Layer 9 of a small transformer language model trained on English Wikipedia (14 layers, counted from 0, width 96).
A neuron's activation on a vector x is GELU(weights . x + bias), where the dot is the dot product.
The model reads these tokens: "im " "a " "r" "ol" "l " "of " "c" "am" "er" "a " "fil" "m " "cont" "ain" "ing " "ph" "ot" "o" "gr" "aph" "s "

The vector x that enters this layer's MLP at each token. A number n stands for (n - 128) times 0.041.
0 "im ": 128, 84, 132, 142, 120, 111, 120, 141, 125, 137, 165, 158, 103, 148, 162, 110, 160, 154, 98, 156, 128, 142, 144, 144, 171, 65, 150, 83, 188, 127, 75, 97, 119, 130, 87, 135, 149, 117, 137, 111, 106, 55, 166, 154, 207, 149, 154, 141, 125, 118, 138, 129, 141, 118, 113, 130, 185, 131, 129, 144, 165, 111, 121, 138, 86, 134, 118, 99, 134, 144, 129, 107, 132, 124, 109, 75, 102, 132, 118, 116, 153, 122, 140, 140, 107, 157, 124, 162, 92, 98, 141, 152, 101, 84, 102, 135
1 "a ": 132, 106, 83, 149, 66, 105, 97, 139, 164, 128, 152, 110, 130, 166, 111, 126, 134, 126, 147, 160, 106, 121, 143, 137, 165, 56, 123, 96, 132, 94, 108, 105, 161, 125, 93, 132, 157, 173, 80, 127, 120, 73, 148, 149, 232, 126, 142, 129, 135, 134, 144, 79, 128, 117, 125, 142, 160, 163, 130, 149, 179, 120, 145, 124, 95, 143, 161, 106, 154, 134, 122, 100, 117, 136, 160, 97, 106, 157, 145, 105, 150, 141, 158, 139, 94, 137, 124, 145, 146, 120, 95, 92, 93, 123, 97, 118
2 "r": 144, 130, 71, 145, 71, 132, 130, 127, 143, 151, 134, 135, 141, 147, 145, 52, 127, 184, 163, 141, 151, 147, 122, 127, 163, 117, 103, 77, 125, 111, 102, 111, 209, 122, 85, 102, 144, 192, 84, 117, 138, 57, 130, 165, 190, 145, 140, 134, 121, 99, 120, 97, 116, 122, 118, 174, 136, 140, 161, 96, 119, 110, 123, 109, 162, 129, 137, 142, 148, 116, 119, 135, 147, 82, 130, 120, 141, 119, 77, 91, 121, 151, 135, 150, 92, 111, 147, 148, 155, 138, 112, 137, 130, 92, 137, 122
3 "ol": 130, 104, 169, 115, 89, 173, 170, 80, 159, 122, 135, 110, 159, 167, 126, 62, 69, 144, 132, 117, 200, 121, 151, 129, 153, 146, 133, 107, 134, 104, 89, 93, 169, 147, 99, 119, 93, 175, 67, 157, 130, 50, 131, 163, 187, 116, 128, 154, 121, 118, 135, 123, 120, 116, 98, 176, 111, 147, 140, 88, 126, 118, 148, 132, 118, 131, 133, 143, 173, 128, 112, 92, 106, 140, 128, 131, 152, 106, 131, 112, 143, 135, 133, 175, 86, 112, 122, 149, 146, 150, 127, 129, 108, 102, 108, 99
4 "l ": 156, 132, 163, 140, 96, 168, 128, 103, 138, 135, 144, 92, 159, 186, 136, 75, 71, 126, 143, 123, 143, 110, 147, 143, 144, 63, 95, 106, 150, 77, 100, 153, 149, 128, 101, 129, 106, 115, 98, 119, 119, 46, 117, 203, 213, 121, 167, 160, 138, 124, 127, 142, 111, 111, 164, 133, 150, 141, 136, 109, 154, 146, 136, 141, 133, 123, 147, 111, 165, 201, 94, 125, 115, 122, 127, 107, 152, 148, 98, 118, 129, 109, 137, 124, 95, 125, 107, 112, 154, 130, 123, 128, 113, 112, 94, 103
5 "of ": 139, 79, 117, 156, 79, 131, 110, 113, 159, 146, 155, 94, 113, 171, 132, 90, 108, 121, 157, 131, 138, 146, 133, 115, 176, 47, 115, 95, 160, 99, 105, 107, 171, 130, 81, 112, 133, 150, 95, 137, 112, 108, 117, 169, 249, 144, 155, 125, 119, 130, 131, 148, 124, 120, 130, 135, 149, 131, 119, 122, 174, 133, 123, 104, 120, 119, 150, 107, 121, 166, 135, 134, 133, 135, 151, 98, 120, 141, 98, 115, 151, 167, 176, 134, 105, 125, 111, 113, 145, 120, 125, 118, 88, 126, 91, 142
6 "c": 147, 128, 109, 179, 63, 145, 118, 102, 167, 142, 127, 111, 142, 179, 137, 53, 131, 156, 144, 158, 131, 130, 110, 153, 156, 122, 109, 88, 167, 89, 103, 131, 177, 108, 97, 94, 159, 155, 54, 103, 147, 93, 144, 143, 188, 154, 123, 121, 110, 141, 109, 102, 137, 102, 117, 132, 123, 165, 120, 83, 148, 130, 106, 161, 154, 81, 152, 138, 138, 125, 108, 91, 145, 133, 141, 75, 147, 117, 124, 133, 133, 138, 152, 127, 115, 134, 188, 151, 172, 113, 87, 155, 115, 112, 95, 94
7 "am": 153, 107, 75, 153, 67, 128, 106, 149, 168, 136, 137, 94, 134, 182, 121, 84, 79, 137, 177, 119, 136, 92, 106, 163, 148, 162, 129, 104, 149, 99, 73, 114, 149, 90, 144, 137, 160, 134, 56, 129, 134, 137, 127, 178, 155, 131, 148, 145, 74, 142, 112, 96, 109, 123, 105, 152, 163, 170, 103, 148, 144, 121, 153, 154, 134, 132, 109, 138, 138, 187, 105, 112, 110, 115, 201, 83, 157, 143, 135, 128, 141, 126, 160, 117, 83, 124, 151, 150, 110, 105, 109, 119, 94, 120, 104, 129
8 "er": 137, 121, 98, 181, 114, 120, 67, 117, 133, 130, 147, 129, 130, 157, 140, 98, 95, 164, 153, 130, 86, 104, 122, 130, 157, 162, 152, 135, 156, 128, 117, 131, 149, 70, 139, 125, 128, 127, 78, 138, 141, 105, 139, 157, 164, 128, 171, 119, 139, 128, 102, 103, 90, 150, 93, 171, 133, 171, 133, 139, 104, 107, 179, 134, 95, 109, 165, 173, 137, 149, 108, 81, 99, 88, 212, 73, 153, 137, 121, 91, 123, 136, 146, 105, 114, 110, 145, 100, 119, 159, 108, 112, 113, 103, 133, 169
9 "a ": 176, 116, 64, 148, 115, 126, 112, 101, 141, 117, 146, 132, 107, 143, 140, 82, 81, 139, 139, 108, 98, 129, 135, 169, 152, 44, 128, 102, 171, 114, 117, 124, 141, 101, 105, 136, 143, 160, 59, 135, 88, 72, 140, 159, 180, 141, 171, 145, 159, 96, 128, 105, 118, 133, 127, 147, 168, 166, 137, 98, 153, 107, 172, 145, 112, 104, 116, 120, 184, 164, 117, 89, 117, 135, 177, 110, 152, 139, 140, 91, 137, 142, 178, 123, 124, 136, 154, 99, 140, 116, 116, 121, 107, 136, 106, 134
10 "fil": 155, 139, 109, 169, 120, 140, 118, 92, 117, 147, 111, 137, 172, 182, 143, 57, 91, 149, 123, 139, 134, 113, 130, 182, 165, 120, 133, 145, 157, 67, 90, 105, 145, 127, 90, 110, 160, 152, 27, 139, 117, 93, 167, 167, 190, 120, 120, 114, 146, 120, 132, 99, 110, 136, 129, 117, 130, 134, 142, 123, 152, 116, 148, 138, 118, 128, 125, 128, 117, 158, 137, 139, 82, 143, 150, 95, 186, 110, 148, 47, 137, 128, 154, 140, 82, 114, 166, 172, 125, 143, 118, 117, 102, 116, 97, 81
11 "m ": 166, 117, 111, 156, 89, 114, 105, 120, 93, 141, 131, 109, 123, 199, 114, 68, 80, 136, 151, 110, 125, 123, 152, 170, 139, 83, 88, 130, 210, 102, 121, 142, 162, 120, 76, 151, 145, 100, 111, 143, 113, 54, 130, 175, 208, 111, 166, 162, 142, 111, 98, 96, 117, 129, 126, 103, 142, 135, 133, 107, 159, 137, 140, 133, 120, 129, 114, 128, 173, 170, 114, 127, 105, 137, 131, 94, 158, 158, 123, 119, 123, 135, 167, 147, 137, 157, 144, 96, 129, 119, 90, 115, 133, 120, 78, 129
12 "cont": 132, 122, 111, 175, 171, 92, 139, 119, 153, 133, 145, 88, 172, 198, 140, 107, 94, 157, 166, 129, 130, 108, 100, 151, 144, 115, 140, 135, 163, 89, 102, 101, 152, 104, 99, 126, 165, 141, 101, 124, 104, 49, 115, 177, 202, 129, 117, 142, 84, 98, 135, 102, 138, 138, 150, 116, 106, 151, 138, 115, 128, 99, 125, 123, 111, 98, 162, 113, 113, 141, 118, 144, 90, 124, 157, 82, 185, 134, 94, 91, 146, 152, 162, 136, 85, 169, 194, 116, 116, 116, 112, 140, 116, 129, 111, 115
13 "ain": 147, 119, 106, 149, 154, 125, 98, 93, 96, 128, 107, 98, 137, 168, 131, 100, 87, 199, 127, 122, 113, 130, 127, 148, 136, 143, 139, 125, 132, 110, 106, 151, 158, 107, 91, 117, 105, 106, 48, 155, 132, 71, 157, 164, 188, 95, 156, 146, 111, 83, 125, 120, 106, 93, 118, 125, 129, 152, 111, 153, 147, 114, 127, 143, 138, 125, 134, 101, 126, 196, 119, 136, 64, 155, 168, 117, 177, 142, 123, 81, 141, 136, 165, 178, 111, 150, 148, 143, 69, 117, 116, 105, 122, 148, 128, 181
14 "ing ": 136, 109, 81, 174, 65, 142, 107, 137, 125, 132, 126, 100, 120, 162, 109, 89, 125, 147, 168, 135, 120, 133, 144, 129, 141, 54, 105, 102, 152, 124, 104, 134, 171, 146, 70, 146, 93, 123, 107, 136, 104, 65, 148, 168, 248, 154, 130, 160, 117, 110, 153, 122, 120, 131, 113, 105, 134, 142, 109, 130, 165, 132, 133, 128, 122, 119, 135, 119, 148, 145, 130, 118, 129, 132, 132, 86, 158, 146, 127, 81, 138, 176, 142, 146, 139, 144, 112, 129, 108, 123, 119, 137, 86, 132, 113, 160
15 "ph": 183, 118, 75, 162, 72, 108, 99, 152, 168, 126, 131, 122, 189, 177, 166, 92, 135, 132, 131, 131, 118, 118, 124, 135, 148, 129, 136, 101, 158, 86, 99, 132, 152, 115, 73, 112, 135, 142, 24, 156, 107, 101, 159, 177, 196, 137, 131, 131, 127, 134, 140, 58, 156, 149, 109, 134, 118, 173, 110, 101, 138, 110, 148, 129, 101, 100, 143, 130, 115, 97, 122, 108, 146, 136, 133, 87, 147, 130, 147, 146, 174, 113, 158, 125, 83, 149, 161, 112, 145, 113, 112, 120, 137, 119, 97, 120
16 "ot": 168, 118, 69, 131, 86, 119, 103, 120, 126, 149, 110, 138, 97, 173, 163, 106, 69, 167, 118, 128, 101, 140, 138, 160, 146, 161, 129, 121, 218, 87, 103, 115, 141, 120, 112, 126, 163, 139, 82, 157, 104, 78, 121, 144, 111, 133, 166, 118, 140, 110, 119, 100, 115, 130, 104, 152, 146, 181, 70, 95, 105, 131, 147, 109, 130, 134, 126, 147, 148, 188, 129, 97, 129, 118, 189, 100, 156, 159, 122, 53, 120, 122, 188, 166, 105, 134, 142, 118, 104, 141, 121, 140, 125, 125, 105, 142
17 "o": 181, 137, 78, 173, 122, 159, 117, 78, 182, 131, 117, 136, 128, 156, 146, 91, 85, 128, 170, 101, 96, 123, 122, 162, 131, 116, 146, 111, 147, 128, 106, 139, 127, 122, 65, 144, 190, 150, 60, 118, 79, 72, 129, 143, 121, 139, 181, 142, 153, 113, 134, 128, 151, 108, 97, 156, 143, 162, 119, 120, 109, 142, 121, 129, 135, 107, 143, 148, 163, 142, 126, 72, 142, 87, 135, 76, 132, 162, 113, 66, 157, 126, 151, 156, 101, 123, 160, 122, 118, 108, 134, 126, 111, 159, 88, 164
18 "gr": 208, 106, 100, 158, 124, 155, 125, 95, 169, 166, 147, 105, 129, 171, 150, 72, 105, 136, 110, 117, 119, 166, 107, 121, 145, 122, 128, 111, 140, 140, 137, 106, 151, 104, 108, 94, 143, 112, 9, 109, 91, 73, 120, 163, 164, 118, 150, 118, 137, 102, 139, 114, 103, 141, 134, 152, 152, 139, 167, 158, 109, 138, 126, 146, 108, 97, 153, 182, 166, 144, 138, 102, 125, 92, 120, 92, 142, 118, 88, 75, 138, 112, 134, 186, 125, 133, 189, 139, 141, 140, 104, 119, 121, 129, 121, 119
19 "aph": 192, 112, 86, 121, 129, 141, 106, 112, 144, 121, 93, 112, 155, 167, 127, 82, 57, 132, 128, 143, 106, 123, 120, 155, 133, 131, 131, 100, 158, 130, 98, 127, 161, 133, 84, 140, 125, 107, 37, 163, 136, 99, 144, 186, 154, 141, 178, 119, 157, 96, 137, 124, 112, 113, 141, 136, 125, 167, 121, 150, 137, 146, 141, 129, 60, 111, 159, 150, 144, 145, 106, 96, 84, 103, 144, 89, 167, 123, 119, 85, 141, 86, 132, 195, 87, 172, 175, 129, 147, 144, 117, 121, 134, 125, 125, 134
20 "s ": 147, 135, 108, 137, 81, 110, 115, 90, 124, 114, 145, 110, 102, 163, 142, 74, 86, 156, 141, 104, 109, 100, 146, 170, 135, 44, 133, 106, 160, 132, 98, 144, 139, 130, 72, 144, 155, 122, 70, 123, 106, 41, 121, 175, 211, 141, 162, 155, 132, 105, 125, 104, 130, 119, 143, 115, 150, 130, 120, 137, 154, 136, 156, 162, 115, 105, 130, 150, 148, 144, 118, 112, 142, 122, 154, 99, 182, 156, 152, 87, 129, 151, 151, 120, 123, 165, 159, 104, 143, 111, 115, 142, 122, 128, 92, 140

Each question shows the input weights of one neuron of the MLP. A number n stands for (n - 128) times 0.0065.

n46 (bias -0.027): 168, 97, 128, 134, 205, 119, 106, 100, 167, 150, 127, 144, 136, 146, 149, 168, 144, 95, 81, 137, 179, 122, 98, 175, 121, 113, 128, 119, 74, 129, 83, 115, 165, 148, 150, 153, 170, 129, 130, 139, 91, 113, 156, 158, 138, 129, 137, 99, 74, 147, 141, 132, 124, 126, 100, 106, 75, 106, 170, 121, 125, 132, 164, 117, 93, 145, 75, 117, 122, 78, 121, 119, 95, 113, 116, 172, 112, 130, 125, 138, 117, 151, 135, 85, 118, 166, 103, 80, 147, 101, 132, 155, 162, 141, 135, 108
Its three highest activations, in order, are on tokens 12 "cont", 15 "ph", 0 "im "

n5 (bias -0.062): 147, 149, 129, 139, 85, 104, 125, 174, 138, 122, 129, 161, 119, 74, 145, 101, 145, 148, 98, 158, 163, 95, 64, 117, 168, 157, 123, 136, 90, 137, 115, 120, 85, 106, 71, 136, 192, 107, 121, 167, 141, 161, 97, 94, 85, 141, 124, 106, 99, 105, 156, 109, 144, 124, 104, 128, 159, 116, 90, 148, 127, 156, 127, 157, 113, 198, 105, 156, 123, 111, 180, 156, 110, 146, 168, 153, 150, 118, 139, 178, 138, 170, 89, 106, 137, 58, 147, 130, 158, 113, 108, 145, 104, 89, 93, 151
Which token does this neuron like most? 7 "am"

n448 (bias -0.037): 134, 128, 65, 126, 128, 101, 123, 82, 169, 103, 82, 160, 115, 90, 156, 175, 104, 130, 95, 123, 100, 108, 124, 129, 153, 183, 149, 107, 163, 133, 117, 92, 73, 128, 126, 148, 113, 149, 163, 153, 157, 146, 166, 166, 70, 121, 137, 74, 153, 100, 104, 146, 105, 108, 146, 138, 145, 140, 177, 166, 114, 167, 133, 135, 105, 105, 145, 138, 142, 70, 161, 117, 170, 159, 139, 107, 115, 115, 148, 115, 133, 94, 147, 98, 179, 102, 135, 143, 127, 116, 153, 122, 134, 93, 147, 133
Its three highest activations, in order, are on tokens 8 "er", 16 "ot", 19 "aph"

n266 (bias -0.053): 122, 112, 80, 167, 121, 82, 150, 205, 112, 105, 168, 126, 136, 126, 135, 173, 151, 110, 141, 162, 152, 153, 96, 81, 109, 111, 130, 123, 113, 139, 139, 135, 96, 106, 135, 179, 139, 152, 97, 167, 91, 106, 132, 82, 128, 124, 139, 123, 156, 102, 163, 153, 92, 154, 92, 131, 177, 138, 110, 141, 166, 131, 70, 158, 131, 160, 105, 120, 114, 98, 95, 162, 95, 124, 108, 96, 124, 142, 151, 134, 159, 118, 87, 70, 141, 79, 74, 133, 155, 107, 111, 110, 154, 162, 113, 133
On which two tokens does it fire most, strongest first? 1 "a ", 0 "im "

n131 (bias -0.015): 146, 109, 125, 111, 128, 150, 159, 136, 96, 86, 98, 89, 151, 112, 155, 126, 133, 79, 130, 191, 94, 110, 112, 180, 124, 122, 140, 113, 94, 155, 130, 88, 126, 97, 167, 144, 111, 133, 131, 105, 168, 157, 108, 165, 109, 126, 152, 151, 161, 123, 125, 85, 130, 103, 155, 128, 89, 120, 138, 158, 92, 154, 143, 206, 103, 138, 107, 126, 117, 131, 104, 96, 110, 92, 69, 159, 117, 173, 165, 139, 163, 150, 118, 164, 142, 120, 162, 124, 153, 102, 104, 139, 96, 137, 140, 125
On which token does it fire most, and how strongly? 19 "aph", at about 2.5

n183 (bias -0.053): 127, 101, 141, 130, 169, 111, 110, 126, 54, 129, 147, 106, 84, 133, 138, 174, 129, 127, 150, 106, 125, 105, 141, 77, 107, 158, 92, 116, 143, 105, 145, 125, 145, 160, 163, 155, 130, 154, 145, 140, 138, 151, 126, 203, 108, 124, 128, 165, 144, 114, 181, 165, 157, 159, 129, 158, 146, 61, 146, 117, 127, 92, 102, 114, 125, 93, 121, 78, 89, 96, 105, 107, 117, 103, 159, 105, 193, 139, 148, 121, 137, 130, 107, 98, 140, 177, 110, 109, 107, 105, 122, 134, 98, 141, 140, 141
On which token does it fire most, and how strongly? 12 "cont", at about 1.1

n503 (bias -0.040): 166, 138, 144, 135, 82, 124, 152, 110, 100, 93, 119, 99, 132, 123, 149, 136, 141, 141, 121, 154, 122, 152, 112, 128, 173, 141, 141, 125, 152, 103, 144, 105, 120, 125, 163, 131, 121, 106, 144, 108, 129, 147, 127, 92, 111, 157, 120, 138, 140, 173, 105, 126, 122, 118, 156, 172, 110, 164, 118, 100, 129, 101, 152, 128, 127, 103, 124, 98, 112, 132, 99, 120, 143, 99, 139, 101, 99, 158, 101, 165, 101, 112, 147, 104, 138, 120, 108, 168, 76, 158, 124, 116, 107, 118, 176, 107
Which token does this neuron like most? 8 "er"

n103 (bias -0.034): 133, 85, 163, 119, 159, 142, 121, 118, 90, 133, 175, 183, 138, 131, 157, 146, 167, 130, 137, 135, 110, 133, 150, 175, 124, 83, 130, 73, 127, 121, 166, 95, 87, 105, 111, 145, 110, 87, 167, 117, 150, 109, 114, 115, 110, 108, 110, 113, 149, 173, 157, 145, 132, 97, 131, 124, 113, 132, 166, 121, 132, 84, 88, 147, 145, 164, 133, 148, 145, 134, 171, 156, 113, 149, 141, 114, 151, 137, 55, 142, 122, 122, 126, 128, 127, 111, 113, 147, 146, 76, 135, 154, 112, 101, 136, 127
Which token does this neuron like most? 0 "im "

n205 (bias -0.045): 134, 99, 94, 138, 151, 156, 112, 142, 123, 126, 111, 127, 140, 136, 76, 187, 190, 116, 103, 134, 162, 124, 167, 121, 123, 111, 155, 147, 97, 134, 114, 141, 119, 169, 100, 90, 152, 119, 143, 103, 161, 113, 151, 120, 119, 123, 146, 138, 100, 75, 137, 130, 131, 126, 151, 133, 142, 149, 100, 92, 77, 130, 113, 169, 123, 183, 102, 67, 95, 101, 100, 123, 93, 157, 182, 106, 153, 92, 145, 129, 106, 161, 115, 100, 135, 129, 131, 164, 99, 136, 137, 117, 126, 108, 187, 165
On which token does it fire most, and how strongly? 13 "ain", at about 1.7

n193 (bias -0.047): 91, 166, 64, 176, 98, 148, 131, 119, 104, 81, 137, 165, 119, 118, 176, 162, 155, 149, 131, 154, 95, 131, 167, 113, 153, 141, 18, 172, 142, 119, 117, 126, 129, 118, 149, 163, 168, 168, 126, 135, 123, 159, 134, 84, 114, 91, 153, 108, 145, 132, 103, 125, 165, 96, 126, 116, 185, 117, 130, 159, 103, 112, 66, 170, 94, 156, 110, 123, 105, 134, 83, 145, 138, 137, 102, 130, 121, 133, 176, 133, 125, 81, 151, 136, 98, 121, 128, 111, 132, 107, 131, 107, 112, 93, 166, 82
Its three highest activations, in order, are on tokens 1 "a ", 0 "im ", 16 "ot"

n102 (bias -0.043): 210, 121, 175, 151, 119, 78, 160, 173, 100, 147, 113, 130, 103, 121, 140, 144, 122, 122, 78, 140, 146, 127, 64, 101, 122, 114, 134, 154, 112, 85, 105, 111, 130, 105, 161, 150, 135, 103, 134, 121, 169, 123, 130, 130, 109, 145, 148, 134, 145, 130, 143, 157, 191, 108, 139, 92, 140, 133, 129, 114, 57, 149, 94, 122, 153, 101, 137, 134, 159, 97, 142, 97, 95, 85, 149, 156, 144, 152, 126, 121, 134, 139, 84, 93, 162, 123, 137, 149, 125, 125, 102, 130, 130, 148, 61, 158
On which two tokens does it fire most, strongest first? 18 "gr", 17 "o"

n387 (bias -0.035): 136, 155, 114, 100, 95, 109, 142, 103, 126, 120, 122, 158, 124, 123, 129, 130, 129, 127, 84, 154, 146, 102, 137, 86, 111, 145, 108, 124, 141, 124, 144, 150, 145, 96, 97, 99, 132, 164, 132, 101, 144, 131, 78, 146, 111, 143, 139, 125, 177, 141, 135, 127, 74, 130, 177, 133, 119, 103, 114, 126, 156, 113, 94, 89, 117, 136, 169, 93, 93, 155, 152, 180, 156, 92, 169, 114, 124, 115, 123, 214, 128, 131, 127, 164, 156, 114, 121, 148, 168, 166, 125, 116, 146, 122, 97, 143
Its three highest activations, in order, are on tokens 2 "r", 5 "of ", 4 "l "

n325 (bias -0.030): 117, 156, 153, 109, 107, 76, 152, 114, 111, 169, 92, 101, 102, 87, 163, 141, 142, 128, 137, 141, 102, 95, 135, 148, 120, 89, 106, 164, 126, 168, 79, 164, 104, 124, 121, 123, 139, 103, 136, 161, 131, 147, 152, 107, 159, 137, 145, 143, 121, 99, 107, 110, 106, 139, 185, 140, 187, 76, 154, 146, 112, 145, 141, 179, 151, 123, 133, 118, 121, 157, 70, 117, 128, 167, 79, 118, 157, 115, 122, 127, 98, 131, 104, 93, 142, 123, 145, 111, 144, 69, 116, 138, 158, 114, 119, 123
On which token does it fire most, and how strongly? 20 "s ", at about 3.7

n450 (bias -0.050): 127, 138, 167, 83, 92, 89, 125, 144, 165, 129, 85, 98, 163, 135, 116, 91, 112, 124, 105, 180, 154, 160, 113, 117, 117, 170, 135, 85, 129, 120, 118, 101, 79, 169, 137, 113, 84, 126, 115, 114, 113, 186, 136, 122, 93, 120, 164, 93, 189, 149, 140, 142, 85, 90, 151, 142, 200, 121, 119, 140, 99, 155, 129, 66, 122, 120, 112, 154, 119, 150, 146, 158, 131, 145, 86, 121, 124, 115, 132, 138, 150, 132, 144, 119, 156, 123, 114, 176, 149, 146, 155, 114, 98, 134, 134, 123
On which token does it fire most, and how strongly? 19 "aph", at about 0.44

n453 (bias -0.025): 119, 105, 130, 179, 128, 66, 95, 145, 106, 78, 117, 134, 95, 144, 125, 131, 91, 138, 131, 87, 138, 138, 120, 111, 173, 152, 168, 129, 143, 102, 166, 124, 124, 129, 116, 186, 71, 94, 168, 99, 144, 157, 203, 164, 124, 133, 108, 143, 150, 167, 141, 149, 166, 135, 98, 125, 154, 143, 167, 77, 90, 160, 129, 143, 112, 139, 132, 94, 130, 165, 135, 106, 95, 157, 103, 119, 106, 93, 109, 132, 103, 128, 72, 83, 133, 58, 130, 84, 190, 139, 150, 107, 133, 145, 136, 204
Which token does this neuron like most? 8 "er"

n338 (bias -0.059): 96, 136, 103, 128, 125, 173, 119, 137, 86, 98, 170, 116, 155, 102, 123, 84, 119, 102, 125, 134, 151, 119, 135, 138, 113, 165, 118, 76, 85, 102, 151, 141, 185, 149, 124, 69, 123, 81, 158, 216, 115, 177, 142, 85, 150, 116, 103, 161, 124, 198, 136, 150, 126, 115, 118, 179, 107, 110, 139, 107, 151, 95, 106, 105, 100, 153, 156, 136, 93, 145, 121, 115, 129, 161, 141, 172, 164, 160, 123, 139, 86, 113, 117, 91, 145, 157, 120, 127, 134, 148, 115, 104, 96, 126, 158, 79
On which token does it fire most, and how strongly? 3 "ol", at about 1.1

n7 (bias -0.018): 144, 173, 124, 128, 128, 145, 163, 156, 186, 90, 88, 140, 109, 122, 133, 170, 141, 142, 113, 169, 91, 86, 173, 131, 126, 164, 107, 79, 157, 172, 121, 112, 124, 123, 138, 160, 91, 116, 124, 151, 100, 122, 96, 144, 101, 116, 105, 151, 156, 125, 137, 123, 126, 120, 122, 166, 112, 130, 100, 117, 125, 103, 121, 128, 126, 139, 123, 116, 156, 126, 166, 160, 130, 134, 118, 90, 114, 133, 79, 167, 135, 105, 121, 172, 164, 148, 177, 78, 153, 104, 101, 115, 114, 127, 133, 148
Which token does this neuron like most? 19 "aph"

n404 (bias -0.042): 69, 185, 139, 142, 114, 130, 159, 132, 138, 137, 119, 145, 93, 173, 86, 172, 112, 155, 106, 152, 121, 101, 127, 140, 120, 150, 90, 156, 147, 123, 88, 134, 180, 114, 178, 107, 103, 126, 115, 91, 155, 149, 132, 91, 134, 153, 147, 91, 132, 123, 117, 157, 108, 92, 110, 129, 132, 136, 126, 125, 148, 89, 132, 100, 77, 116, 82, 169, 127, 107, 138, 131, 174, 120, 102, 141, 171, 108, 135, 140, 146, 119, 106, 121, 173, 163, 126, 146, 112, 128, 122, 182, 117, 116, 132, 130
Which token does this neuron like most? 6 "c"

n186 (bias -0.054): 102, 112, 121, 173, 151, 110, 158, 132, 155, 161, 105, 165, 113, 102, 119, 130, 155, 162, 135, 152, 139, 109, 111, 146, 98, 131, 142, 138, 101, 92, 92, 105, 156, 110, 173, 143, 135, 130, 171, 135, 119, 104, 94, 66, 140, 145, 80, 150, 102, 151, 143, 86, 152, 174, 149, 60, 108, 50, 163, 73, 140, 81, 147, 160, 131, 74, 120, 154, 76, 58, 129, 138, 144, 155, 143, 103, 103, 151, 129, 171, 143, 154, 108, 148, 110, 121, 163, 167, 132, 148, 140, 154, 131, 98, 174, 126
Which token does this neuron like most? 12 "cont"

n8 (bias -0.035): 63, 150, 112, 131, 163, 137, 113, 93, 80, 117, 136, 108, 130, 139, 148, 143, 88, 130, 160, 109, 96, 176, 99, 127, 126, 136, 120, 130, 137, 147, 75, 102, 126, 121, 163, 134, 132, 99, 170, 88, 126, 176, 128, 99, 119, 152, 153, 148, 95, 131, 91, 182, 189, 145, 118, 134, 149, 107, 130, 165, 141, 99, 114, 113, 86, 96, 184, 147, 111, 152, 127, 190, 117, 145, 170, 125, 161, 100, 124, 132, 135, 155, 170, 124, 120, 89, 90, 137, 157, 98, 123, 121, 91, 142, 156, 96
Which token does this neuron like most? 12 "cont"

n178 (bias -0.033): 134, 177, 167, 159, 119, 118, 106, 107, 122, 125, 150, 118, 101, 113, 185, 115, 123, 125, 178, 147, 162, 90, 99, 117, 141, 147, 112, 140, 154, 132, 84, 132, 182, 126, 157, 125, 124, 141, 127, 141, 94, 133, 106, 101, 152, 167, 45, 110, 162, 173, 166, 88, 101, 187, 97, 137, 128, 123, 117, 102, 143, 98, 81, 185, 102, 102, 110, 160, 118, 118, 138, 166, 151, 95, 175, 180, 54, 133, 116, 149, 114, 127, 100, 114, 166, 160, 109, 138, 43, 87, 120, 122, 139, 117, 131, 121
Its three highest activations, in order, are on tokens 6 "c", 7 "am", 8 "er"

n492 (bias -0.042): 131, 103, 92, 143, 141, 134, 144, 128, 163, 119, 151, 114, 115, 99, 108, 133, 143, 92, 113, 119, 111, 152, 91, 102, 129, 152, 159, 136, 136, 160, 121, 168, 88, 130, 114, 139, 158, 118, 160, 141, 157, 180, 126, 119, 148, 145, 72, 107, 122, 165, 137, 130, 89, 66, 159, 132, 168, 156, 81, 139, 148, 153, 93, 131, 104, 157, 174, 162, 116, 151, 171, 144, 107, 113, 99, 153, 124, 114, 95, 96, 81, 123, 160, 124, 121, 116, 117, 149, 146, 110, 148, 125, 118, 91, 89, 165
Which token does this neuron like most? 5 "of "

n341 (bias -0.036): 136, 103, 136, 113, 108, 84, 132, 148, 59, 88, 133, 73, 92, 130, 186, 135, 164, 191, 128, 88, 146, 64, 153, 149, 132, 160, 158, 137, 100, 165, 158, 130, 114, 137, 167, 120, 130, 150, 137, 168, 145, 109, 113, 172, 135, 139, 94, 106, 180, 113, 123, 125, 71, 115, 134, 152, 143, 83, 112, 136, 128, 149, 132, 142, 115, 135, 116, 126, 105, 151, 154, 107, 153, 135, 122, 110, 67, 162, 143, 154, 124, 104, 131, 120, 137, 116, 158, 110, 110, 175, 124, 102, 85, 153, 158, 163
Which token does this neuron like most? 8 "er"

n431 (bias -0.017): 105, 104, 112, 89, 151, 111, 134, 119, 156, 141, 123, 139, 156, 153, 179, 114, 96, 158, 122, 127, 116, 139, 141, 84, 105, 136, 149, 93, 107, 160, 141, 126, 156, 97, 100, 118, 130, 126, 158, 141, 167, 138, 110, 69, 96, 100, 143, 145, 137, 110, 148, 100, 107, 160, 148, 157, 133, 148, 119, 140, 107, 73, 125, 82, 146, 88, 96, 138, 90, 99, 99, 156, 135, 128, 148, 87, 143, 187, 129, 150, 104, 156, 90, 108, 173, 157, 187, 145, 118, 130, 129, 137, 162, 124, 159, 148
Its three highest activations, in order, are on tokens 8 "er", 2 "r", 12 "cont"

n373 (bias -0.024): 158, 93, 104, 79, 149, 109, 166, 150, 101, 136, 62, 103, 112, 155, 156, 175, 143, 136, 126, 95, 164, 143, 106, 178, 92, 93, 188, 189, 133, 168, 131, 96, 138, 146, 148, 114, 99, 148, 121, 128, 163, 104, 99, 112, 143, 123, 191, 146, 151, 132, 135, 138, 80, 97, 120, 90, 115, 171, 137, 107, 168, 138, 131, 138, 132, 94, 94, 112, 71, 137, 58, 138, 153, 157, 119, 163, 114, 129, 123, 148, 167, 149, 164, 116, 131, 85, 133, 102, 108, 85, 68, 104, 125, 112, 208, 80
On which token does it fire most, and how strongly? 13 "ain", at about 1.4

n182 (bias -0.031): 91, 151, 120, 147, 166, 119, 129, 165, 118, 96, 104, 103, 129, 136, 144, 82, 158, 125, 100, 140, 135, 148, 127, 96, 107, 120, 135, 189, 123, 98, 117, 79, 165, 93, 118, 141, 130, 153, 135, 122, 192, 151, 123, 139, 142, 168, 106, 167, 149, 94, 205, 128, 128, 140, 102, 126, 108, 103, 176, 109, 94, 105, 140, 97, 121, 88, 151, 120, 78, 133, 170, 134, 125, 103, 119, 140, 97, 131, 120, 135, 144, 151, 133, 107, 97, 113, 140, 173, 126, 110, 140, 135, 116, 145, 149, 146
On which token does it fire most, and how strongly? 12 "cont", at about 2.3